Layer 3 of a small transformer language model trained on English Wikipedia (9 layers, counted from 0, width 64).
A neuron adds its activation times its output weights to the MLP's output. To switch it off is to set its activation to zero at one token and run the rest of the model.

Output weights of the MLP neurons that the questions are about. A number n stands for n times 0.0015.
n8: 50 82 233 -232 133 -59 0 106 -131 27 -183 -217 274 90 -91 69 -119 -139 87 162 125 -171 55 14 -23 110 26 -43 11 76 99 -11 146 120 -101 -58 -4 122 -172 -49 177 -95 136 -61 95 81 125 69 -148 198 -18 44 -38 6 -83 -31 -363 -93 -45 213 50 -125 114 -56
n44: -159 52 26 100 132 93 159 -12 84 194 -63 225 -24 68 57 81 -8 69 119 151 -263 46 86 -116 -154 50 -91 104 -161 -105 56 -147 -28 -31 37 -23 3 -122 165 -38 46 238 -117 -175 164 80 -77 173 -202 120 -185 71 95 44 -65 219 -155 -70 -156 104 -104 -165 27 87
n55: -194 168 154 120 -6 39 246 235 -83 81 -116 64 -136 -105 13 63 50 133 152 -253 176 -162 -114 2 76 24 141 68 -79 -120 -61 -130 -29 -11 36 147 -145 243 -104 155 203 98 17 37 193 -56 248 23 -11 134 156 74 -46 -19 -6 -61 -34 92 128 209 -196 -104 62 134
n62: -112 150 209 -33 -9 90 196 44 33 -11 -28 -86 -91 -28 -30 69 -2 -299 -93 -22 174 201 102 -75 -104 319 67 23 151 5 -42 74 78 -118 -118 -64 -90 51 195 -65 -1 -68 41 23 -188 118 205 -48 64 13 -24 223 -93 22 50 76 186 -61 -99 -91 -20 5 -12 -296
n73: 329 90 204 120 -44 89 255 -201 -146 92 31 184 -45 184 -150 28 10 79 -178 34 91 -158 90 -70 -12 28 -172 165 -102 75 -62 86 -177 136 82 -189 -275 -43 -31 94 -103 -40 -131 -42 20 -10 -237 119 -117 -11 -109 -98 -127 -59 -49 156 -210 15 -59 -100 29 56 -23 32
n77: 234 40 -200 -4 -36 113 -44 307 10 -48 134 -77 -222 45 120 -80 23 -158 -42 7 30 -163 -169 10 -78 -132 -107 -92 176 -54 33 -217 168 -143 148 229 -212 143 33 -237 105 109 -43 -66 -124 115 50 102 136 -42 16 76 298 -149 -265 244 -24 -149 -2 -37 228 144 -131 128
n94: 124 110 128 24 8 170 166 93 -102 192 -107 -275 54 -32 50 -70 -27 -204 -71 16 -77 -163 -76 17 39 74 215 -38 -15 90 103 52 73 230 132 222 -207 -245 171 155 -57 80 -147 161 -47 28 83 54 80 189 80 41 -212 112 161 -19 68 162 12 258 21 175 -37 -128
n97: -18 -45 32 30 12 -12 -182 49 -16 57 27 225 -104 358 183 52 172 85 10 -165 -53 -13 57 46 6 70 -103 86 33 145 -32 -19 107 -27 33 -86 -22 -29 189 -168 146 7 41 104 88 -11 -142 182 -128 114 65 -110 -92 -88 223 117 42 133 -29 129 240 116 196 150
n107: 83 36 -251 123 -151 -39 -63 89 -85 -12 -109 40 -106 -125 -175 207 33 -112 -97 -115 -40 7 -67 4 -235 -42 -91 -176 -20 -126 79 223 97 28 -144 -57 123 -89 -244 25 -71 67 121 15 -110 157 57 -119 -201 214 -34 102 87 204 86 -186 -24 131 32 -6 230 6 -40 -13
n114: -3 15 135 80 139 301 41 -24 191 -163 -40 -62 -168 -4 -145 85 -166 205 284 57 34 -51 142 46 -234 199 -3 -95 88 -66 92 97 80 -80 -7 -20 85 -44 44 -71 -101 -87 -154 120 170 -486 38 146 177 17 -41 -31 -263 46 98 53 -65 161 15 -64 51 -287 -37 -24
n117: -208 9 -123 -51 123 -104 -27 1 146 7 31 -270 207 52 -201 54 63 -75 52 38 32 -89 -82 50 61 272 -88 -18 -10 3 -151 32 119 -32 -327 17 180 57 110 73 -54 -44 -50 28 -10 195 15 53 54 -6 163 -57 6 78 48 -93 -325 -283 162 -137 -55 -200 55 -40
n129: -20 1 -103 127 6 100 -34 -63 36 62 64 -301 -94 59 41 -128 -6 -93 102 24 274 45 97 -114 -32 36 38 -150 86 -160 -13 -104 -88 91 -32 -69 -50 132 -10 -56 102 94 -119 -14 98 -105 -16 -23 26 3 -66 -7 2 -15 14 30 -189 -41 196 -107 5 -50 45 -75
n152: -62 -42 105 65 77 84 157 13 33 -67 -13 97 -99 -99 -167 -24 -84 134 26 -212 -347 38 18 29 -98 -180 -5 176 -11 -25 -60 229 -58 -46 129 42 -122 -152 -140 -22 -39 -74 -15 50 -263 -21 -167 36 -46 55 35 6 102 -93 -44 -21 351 127 -68 46 20 168 -113 -171
n164: -118 -105 82 103 -35 101 -51 145 -137 247 143 342 -59 -14 195 126 107 -41 -120 73 -167 155 24 -81 -143 188 -14 25 16 25 -269 -72 33 -53 99 28 235 -18 191 123 86 250 -94 -9 128 -276 -24 58 -19 104 -52 55 -30 -154 73 106 150 149 -41 -29 -88 51 116 -216
n166: 81 -24 193 -67 -92 -195 -268 134 -109 -51 69 -104 -84 -36 0 -88 141 34 -109 34 270 -5 33 -191 15 86 48 95 -55 -19 -84 -144 22 45 -11 -16 -9 7 -17 131 152 267 -77 -51 18 -89 134 -105 -79 298 -66 58 251 273 -99 136 -178 28 -127 115 129 13 -60 42
n184: 20 44 186 -68 112 190 142 141 -20 -21 63 -7 30 67 -43 25 -56 102 71 -104 -61 37 160 266 -63 179 68 -26 -222 -52 -322 152 -168 30 95 -59 -126 174 43 81 -63 150 -125 23 -57 42 8 13 -43 9 -50 -132 -55 -171 48 72 57 248 -188 131 -149 86 262 111

Each question names a token from some text and the token that comes next. It shows the activations a of the neurons there, in the order above. A number n stands for n times 0.052.

Then comes g, the gradient of the next token's log-probability with respect to the MLP's output, scaled to length 1. A neuron's effect is roughly proportional to its activation times (output weights . g). A number n stands for n times 0.00097.

" |", then " S"
a: 7 6 -7 -2 123 -6 -2 -1 -7 0 2 67 13 4 2 -18
g: -180 0 106 88 -136 124 436 155 -68 -60 52 1 -74 37 120 88 98 140 181 -122 8 -313 117 -309 -96 -120 5 -59 -34 94 182 95 -77 148 168 128 184 112 -29 4 125 -41 111 2 93 -166 28 58 -54 -31 199 -36 -227 -11 -114 -102 -80 39 -86 -183 8 3 49 26
Which neuron, switched off, lowers the next token's probability most? n73

"it", then "c"
a: 0 7 0 13 0 -1 -2 0 57 0 13 7 -3 -13 15 -7
g: -96 322 166 10 -26 130 254 60 132 94 106 1 66 9 -197 143 21 -50 -93 -126 20 15 163 95 92 -175 -97 -138 49 141 -201 84 -357 -111 -48 0 127 78 12 13 62 265 45 -11 -43 35 -72 79 143 -92 32 93 173 222 87 143 99 66 -162 -178 147 188 -47 -44
Which neuron, switched off, raises the next token's probability most? n184

" D", then "uk"
a: 26 -12 1 9 8 6 -4 -82 2 -12 14 7 -220 -346 -7 -4
g: -83 -73 111 120 167 65 5 117 -107 -309 7 -103 -128 -133 -74 83 -169 80 -148 50 202 89 -51 63 172 119 112 -185 175 90 -55 -220 -187 -225 202 89 -58 -225 73 -143 -192 -84 66 -126 -63 64 -133 7 77 114 -76 -65 24 246 34 -246 32 -13 -147 -46 42 106 144 -61
Which neuron, switched off, lowers the next token's probability most? n164

" L", then "ib"
a: -11 -7 0 6 37 -6 -1 -83 0 7 5 82 -149 3 -13 -5
g: 10 -139 -81 -93 -103 -193 -55 -13 20 -77 -1 -38 -76 -35 -170 116 -22 -96 141 -55 -22 212 -50 -199 -112 3 51 -243 -140 -153 175 63 174 -35 95 -68 -149 141 159 -81 -22 408 21 0 -69 -67 -166 198 125 14 -231 79 116 120 56 27 -103 78 -31 -123 261 -166 -171 145
Which neuron, switched off, lowers the next token's probability most? n152

"ond", then "ell"
a: 9 -2 61 -7 2 3 0 -42 3 -1 13 3 -2 -23 4 8
g: -119 61 -107 -80 -51 34 -29 139 13 124 -88 -17 -8 218 -147 -75 -37 29 263 -90 -54 10 -182 152 -30 -90 -75 -130 -74 26 -42 -73 80 102 -44 73 -397 -50 -17 -20 -233 -200 376 -111 39 -122 -47 46 20 389 163 -44 41 -56 -36 6 -33 -123 -156 31 -142 -75 -12 116
Which two neurons, each switched off alone, lower its probability most, in order? n55, n164

"V", then " M"
a: -2 -3 -2 8 -6 6 -15 7 -13 1 -13 197 -16 12 -15 -2
g: 244 -168 -51 -64 18 85 126 -66 -168 125 72 31 -363 223 -194 -114 -93 10 -270 57 48 -136 -105 -99 41 83 -82 50 -57 -27 217 19 -53 84 137 -47 -99 -129 6 16 -20 29 -36 -68 20 -179 -115 138 -105 29 110 126 -31 -250 -212 88 -99 348 -82 172 -20 -69 57 -44
Which two neurons, each switched off alone, lower its probability most, in order? n117, n129

"5", then "00"
a: 8 -9 14 11 3 -1 22 6 -4 -28 6 49 7 -1 -6 -2
g: 167 -68 -69 -67 -312 341 109 50 139 -133 -2 -169 -189 -15 153 -137 163 90 -80 -30 196 32 168 -24 -39 16 -59 105 4 -43 -56 174 -14 -33 28 -16 -79 -139 -130 73 17 40 217 130 7 -9 103 112 310 -241 98 -14 187 -132 -86 -31 224 -100 125 -125 21 -122 -95 83
Which neuron, switched off, lowers the next token's probability most? n129

"26", then " |"
a: 1 -3 15 2 26 2 3 -9 4 20 -2 79 -63 4 -12 -19
g: 61 162 36 75 -309 -81 129 120 -47 192 134 -13 91 -224 -201 -49 142 -152 -1 -135 115 -48 -310 8 170 -62 28 -5 25 100 84 44 -105 -29 -68 151 5 164 8 -65 2 205 172 -105 87 124 9 -79 -140 246 -140 37 33 -259 -238 101 73 50 89 170 -119 -23 123 123
Which neuron, switched off, lowers the next token's probability most? n55

" ", then "'"
a: 69 40 0 -4 0 -30 -4 4 6 -4 268 1 -9 -36 1 -5
g: -8 -64 -97 -88 133 42 -137 145 -192 -195 189 43 -13 -106 -180 181 7 -205 -107 102 70 383 93 -8 -133 -74 -132 -98 -373 -22 23 -200 -86 131 -67 -99 -24 -48 51 -219 2 -19 -56 -170 -8 -73 -120 -18 -238 -37 -12 -12 -71 99 -121 -15 -46 -97 28 189 -118 120 9 171
Which neuron, switched off, raises the next token's probability most? n117

"202", then "2"
a: 2 1 7 2 50 -2 12 6 12 3 0 26 6 2 1 -149
g: 109 -21 -123 65 44 -101 -117 79 177 -306 46 -39 -120 33 -74 40 4 -14 -161 64 106 83 31 88 -113 -49 -117 164 151 21 104 -56 -96 128 29 -78 -214 182 26 159 -12 -193 -125 -215 -87 -14 178 75 8 -461 -107 -43 -12 -15 227 -50 84 116 128 -45 -216 69 -214 12
Which neuron, switched off, lowers the next token's probability most? n184

"ing", then " le"
a: 2 -9 40 4 0 -5 -6 -4 2 -1 2 -8 -1 -1 8 9
g: -38 -150 -220 21 -102 22 -83 -183 -86 -78 -253 112 157 162 102 69 -84 317 234 128 -101 11 10 88 -10 42 -50 74 126 -224 44 -36 126 -66 73 -48 73 -246 87 -162 190 -38 -235 29 -81 -29 -180 87 -111 -169 16 -6 -57 2 -18 -146 158 -118 47 -47 23 -165 -57 -311
Which neuron, switched off, raises the next token's probability most? n55

" ", then "6"
a: -2 -1 -2 3 3 8 14 -5 5 -2 184 20 -3 -12 23 -3
g: -147 -20 110 88 -348 4 112 94 68 288 285 33 -32 -24 126 36 -102 220 -38 5 -12 20 -68 63 179 -73 270 -194 -49 -159 -84 46 -74 123 -8 149 202 103 -13 52 221 -23 11 85 -100 -57 132 -221 59 74 46 -113 -89 141 163 123 -49 117 28 -24 279 -8 -61 -97
Which neuron, switched off, raises the next token's probability most? n117

" |", then " F"
a: 7 7 -6 0 162 -3 -2 -3 0 0 1 69 12 8 11 -5
g: -147 48 209 81 -137 35 391 247 120 34 197 8 163 68 62 101 -1 173 -41 -39 -194 -72 -87 -326 -70 -110 -48 -124 66 148 48 33 -38 143 248 95 -206 -137 -23 -28 46 58 169 -8 110 -110 -41 -33 88 -8 62 -10 -294 17 41 -132 29 -39 -188 -9 -160 -5 -31 54
Which neuron, switched off, lowers the next token's probability most? n73

"a", then " w"
a: 0 61 1 0 12 -18 -1 -1 21 8 2 250 -28 0 -3 0
g: 209 19 -88 200 -328 44 -51 177 -173 -38 -86 -44 -214 73 90 120 172 -33 -8 -49 -233 -40 89 138 64 -76 -67 -9 -182 -14 -29 -209 64 -188 93 142 -11 -23 -129 -251 -135 -168 264 -68 62 -89 12 -103 -144 -121 -146 75 -115 114 -19 -28 59 247 5 -163 54 -151 -8 -84
Which neuron, switched off, raises the next token's probability most? n129

" ", then "es"
a: 73 15 -4 2 -4 18 1 -3 8 17 195 29 -3 0 0 -2
g: 221 -12 -24 98 74 10 -48 0 2 -102 143 -169 -22 -149 126 -138 -29 -164 231 1 176 -42 134 277 249 -48 -51 12 -122 147 63 -37 -125 -6 10 -67 185 89 -135 165 -38 15 -178 77 -34 -204 -223 97 -124 -83 415 178 109 -54 -62 -66 29 -66 28 -124 -134 -81 -78 110
Which neuron, switched off, lowers the next token's probability most? n117

" f", then "unn"
a: 218 7 3 4 2 -6 -14 -3 -1 3 86 64 -20 -3 19 -1
g: 111 -187 -99 59 50 54 200 -82 157 172 82 12 154 124 86 -157 -76 -8 -11 -7 167 -39 245 137 50 -168 -50 -100 201 -98 -14 -71 123 -2 151 -200 278 24 130 -106 -96 -28 136 -43 78 39 200 -198 108 -261 -219 98 -19 -78 -125 -151 27 145 199 7 98 199 32 101
Which neuron, switched off, lowers the next token's probability most? n129

"end", then "\n"
a: 2 -15 98 9 0 6 0 -19 8 11 3 -32 -8 -3 12 -5
g: -29 -229 -56 28 297 -156 17 -7 -136 -110 -16 -43 -71 -46 -107 -145 -109 -32 -259 -95 42 -61 -124 45 -31 164 477 -17 -44 -23 161 46 240 71 79 -173 -277 55 -106 46 52 69 24 5 -80 -152 103 -213 0 155 7 -74 -40 36 -28 24 1 -110 -110 -151 198 -70 70 82
Which neuron, switched off, lowers the next token's probability most? n55

" F", then "re"
a: 28 -13 0 7 -195 -1 -2 9 -38 1 36 11 -142 5 27 -1
g: 68 -119 95 -41 67 -113 119 47 204 39 -4 37 -6 146 33 108 102 108 112 19 -177 -124 -314 49 -239 -63 -100 113 -55 57 -54 27 -145 -8 112 -30 -7 129 27 -10 141 -301 171 -34 -149 -8 73 -50 125 -140 261 144 -41 -278 115 42 68 -207 -67 -54 -20 -369 -43 -99
Which neuron, switched off, raises the next token's probability most? n152

" by", then " c"
a: 81 -18 1 7 6 -53 -1 -6 1 2 -3 60 0 -9 10 -98
g: 54 -131 -108 -21 -224 69 -95 62 256 21 -169 27 -122 -36 87 -160 38 46 -2 -96 -140 -67 -9 -239 307 49 98 -153 -77 47 -100 -159 -159 101 -27 186 24 -46 -223 9 -141 -246 109 156 -81 122 97 -241 196 92 -69 -33 -183 -45 177 -101 79 -55 -28 -110 -22 -47 -167 198
Which neuron, switched off, lowers the next token's probability most? n184

" W", then "eg"
a: -15 4 0 9 -71 -6 4 -21 2 6 2 32 -72 5 -4 -6
g: 130 145 -45 -151 23 270 3 -24 10 110 154 -53 107 -319 88 -107 27 -44 19 -151 -110 24 -8 -76 -42 -17 -32 52 21 -51 -9 -265 188 87 69 8 96 -50 -148 -136 -26 -266 -13 -218 -115 39 379 -31 -129 15 132 -28 -114 -49 -36 -275 -187 -178 81 88 -151 -5 -146 12
Which neuron, switched off, lowers the next token's probability most? n73

"ic", then "o"
a: 1 -3 3 2 1 5 -11 5 -27 -2 -2 -19 18 11 3 2
g: -113 -28 131 -257 186 -83 -87 -245 -122 96 -86 37 139 -86 -78 -84 -28 -28 206 0 47 -53 -53 223 -248 -47 170 132 222 42 187 110 -248 3 -211 24 -27 -2 106 -100 140 56 -56 118 -81 50 -48 134 55 -151 186 150 143 -95 -115 -126 -85 -206 55 198 176 25 -41 98
Which neuron, switched off, lowers the next token's probability most? n107

" at", then "-"
a: 47 -53 -11 -63 5 1 0 -6 1 -6 1 30 1 0 -76 -3
g: 130 -122 -185 64 15 44 -166 262 -81 -58 -176 18 -156 -155 -102 -185 15 84 -277 -37 136 -213 -71 100 39 -155 -32 122 -134 201 3 13 -45 133 -119 -39 -59 6 108 -152 33 -6 139 -26 -17 46 -114 -77 -45 43 -255 -169 122 70 -144 -5 17 382 -18 71 -114 116 -223 -117
Which neuron, switched off, lowers the next token's probability most? n62

"f", then "L"
a: -5 -5 2 -1 1 -6 -7 -1 57 18 16 46 6 -2 -23 -3
g: 31 144 -50 178 33 74 -24 220 74 77 53 92 272 -330 120 118 134 16 87 -87 -62 14 -86 210 -40 -18 117 -15 327 94 -54 -65 83 -30 18 -78 93 -123 -25 66 -23 -280 177 32 26 277 -167 -31 32 136 -233 -116 -36 40 53 -186 -65 182 75 -213 -23 -83 -68 25
Which neuron, switched off, lowers the next token's probability most? n107

"201", then "8"
a: 4 -2 2 8 -16 -1 -203 5 1 -1 10 41 5 -10 6 -126
g: -91 110 -122 41 41 -40 8 -119 -64 -91 -203 -96 -217 252 -100 164 16 -8 39 -48 98 -52 -10 -175 103 92 -9 47 -146 360 -99 2 38 -37 -227 96 -35 -116 -140 -1 -111 -50 70 -44 183 170 -20 -75 -279 35 -220 -103 105 -152 -114 293 117 -74 101 36 -162 -149 -157 -80
Which neuron, switched off, lowers the next token's probability most? n94

"r", then "ad"
a: -7 1 -1 7 -1 -25 -5 -6 -2 0 1 4 -6 2 47 -3
g: 58 30 -41 -201 63 -123 -117 148 -333 254 412 -41 -200 -110 58 181 -127 -73 76 -40 -49 -135 86 90 189 -43 -113 215 41 -159 -1 71 20 45 95 -53 -57 -124 63 -80 106 1 31 -11 73 44 12 34 21 -3 -4 -69 68 -47 -409 36 -7 164 72 -29 175 45 95 -115
Which neuron, switched off, raises the next token's probability most? n77

"im", then "er"
a: -1 -16 -7 3 1 6 3 -4 7 0 6 7 4 -4 5 -11
g: -83 32 10 32 324 39 -59 -291 -169 280 139 -100 36 33 -17 9 157 -131 231 22 -75 -165 -77 -17 -8 176 -51 -65 6 -61 148 36 -82 76 -23 69 221 115 212 16 -135 -3 -104 -180 -53 -25 -36 -48 -34 -379 199 93 42 139 16 -15 137 -50 21 32 155 -141 -25 213
Which neuron, switched off, lowers the next token's probability most? n117

"a", then "ol"
a: -3 -5 8 1 -6 -2 -15 1 3 19 2 39 2 0 -4 -2
g: 27 -86 97 -105 -24 -327 -281 21 -188 -49 -231 -16 126 108 6 57 45 115 -23 -146 5 -91 -41 114 -283 -34 93 -201 13 -224 -13 95 116 0 -44 -280 30 13 -49 10 80 52 77 -48 -39 141 106 -196 186 -178 186 -92 35 -41 -89 55 31 63 50 -121 228 -292 60 -56
Which neuron, switched off, lowers the next token's probability most? n94

"id", then "ed"
a: -1 -1 2 -10 -7 -8 1 16 -2 9 6 -1 -8 -23 5 -8
g: 94 29 -75 44 41 43 174 50 -93 30 -128 13 -197 91 193 -88 114 76 135 -133 36 -49 143 154 268 -130 -31 0 -208 -31 -2 9 179 18 -186 275 -285 117 -81 147 -42 -10 -160 -101 -75 29 60 178 -118 -219 -136 -29 27 -34 -149 -43 -72 201 236 51 -95 -176 -194 144
Which neuron, switched off, lowers the next token's probability most? n164

"ass", then "en"
a: -6 -1 2 3 -2 4 -4 -4 -1 3 20 111 12 -1 -6 -7
g: -5 -16 124 -114 -57 208 -53 -50 140 120 -406 -49 -176 269 -187 38 -35 55 283 -105 36 -20 52 -104 -20 -190 -61 -47 103 13 -95 3 167 108 9 -178 -28 -265 -38 54 -40 90 197 -255 -31 111 93 -40 -45 -117 60 40 18 -25 35 -52 -123 -200 -76 132 -93 244 -101 52
Which neuron, switched off, raises the next token's probability most? n129

" to", then " m"
a: -5 -75 0 -22 5 41 -6 -5 1 -3 2 11 1 -3 -1 7
g: -90 -267 -174 149 12 -166 270 -29 52 -198 -93 43 -170 186 -113 45 55 -182 84 -4 12 69 -242 25 298 -143 11 -125 18 240 -53 -10 5 -128 -36 -22 165 -115 -223 60 -102 -72 104 -82 -11 -49 258 47 -28 -58 66 -58 77 -39 -329 44 15 50 85 -43 92 -137 -72 126
Which neuron, switched off, lowers the next token's probability most? n44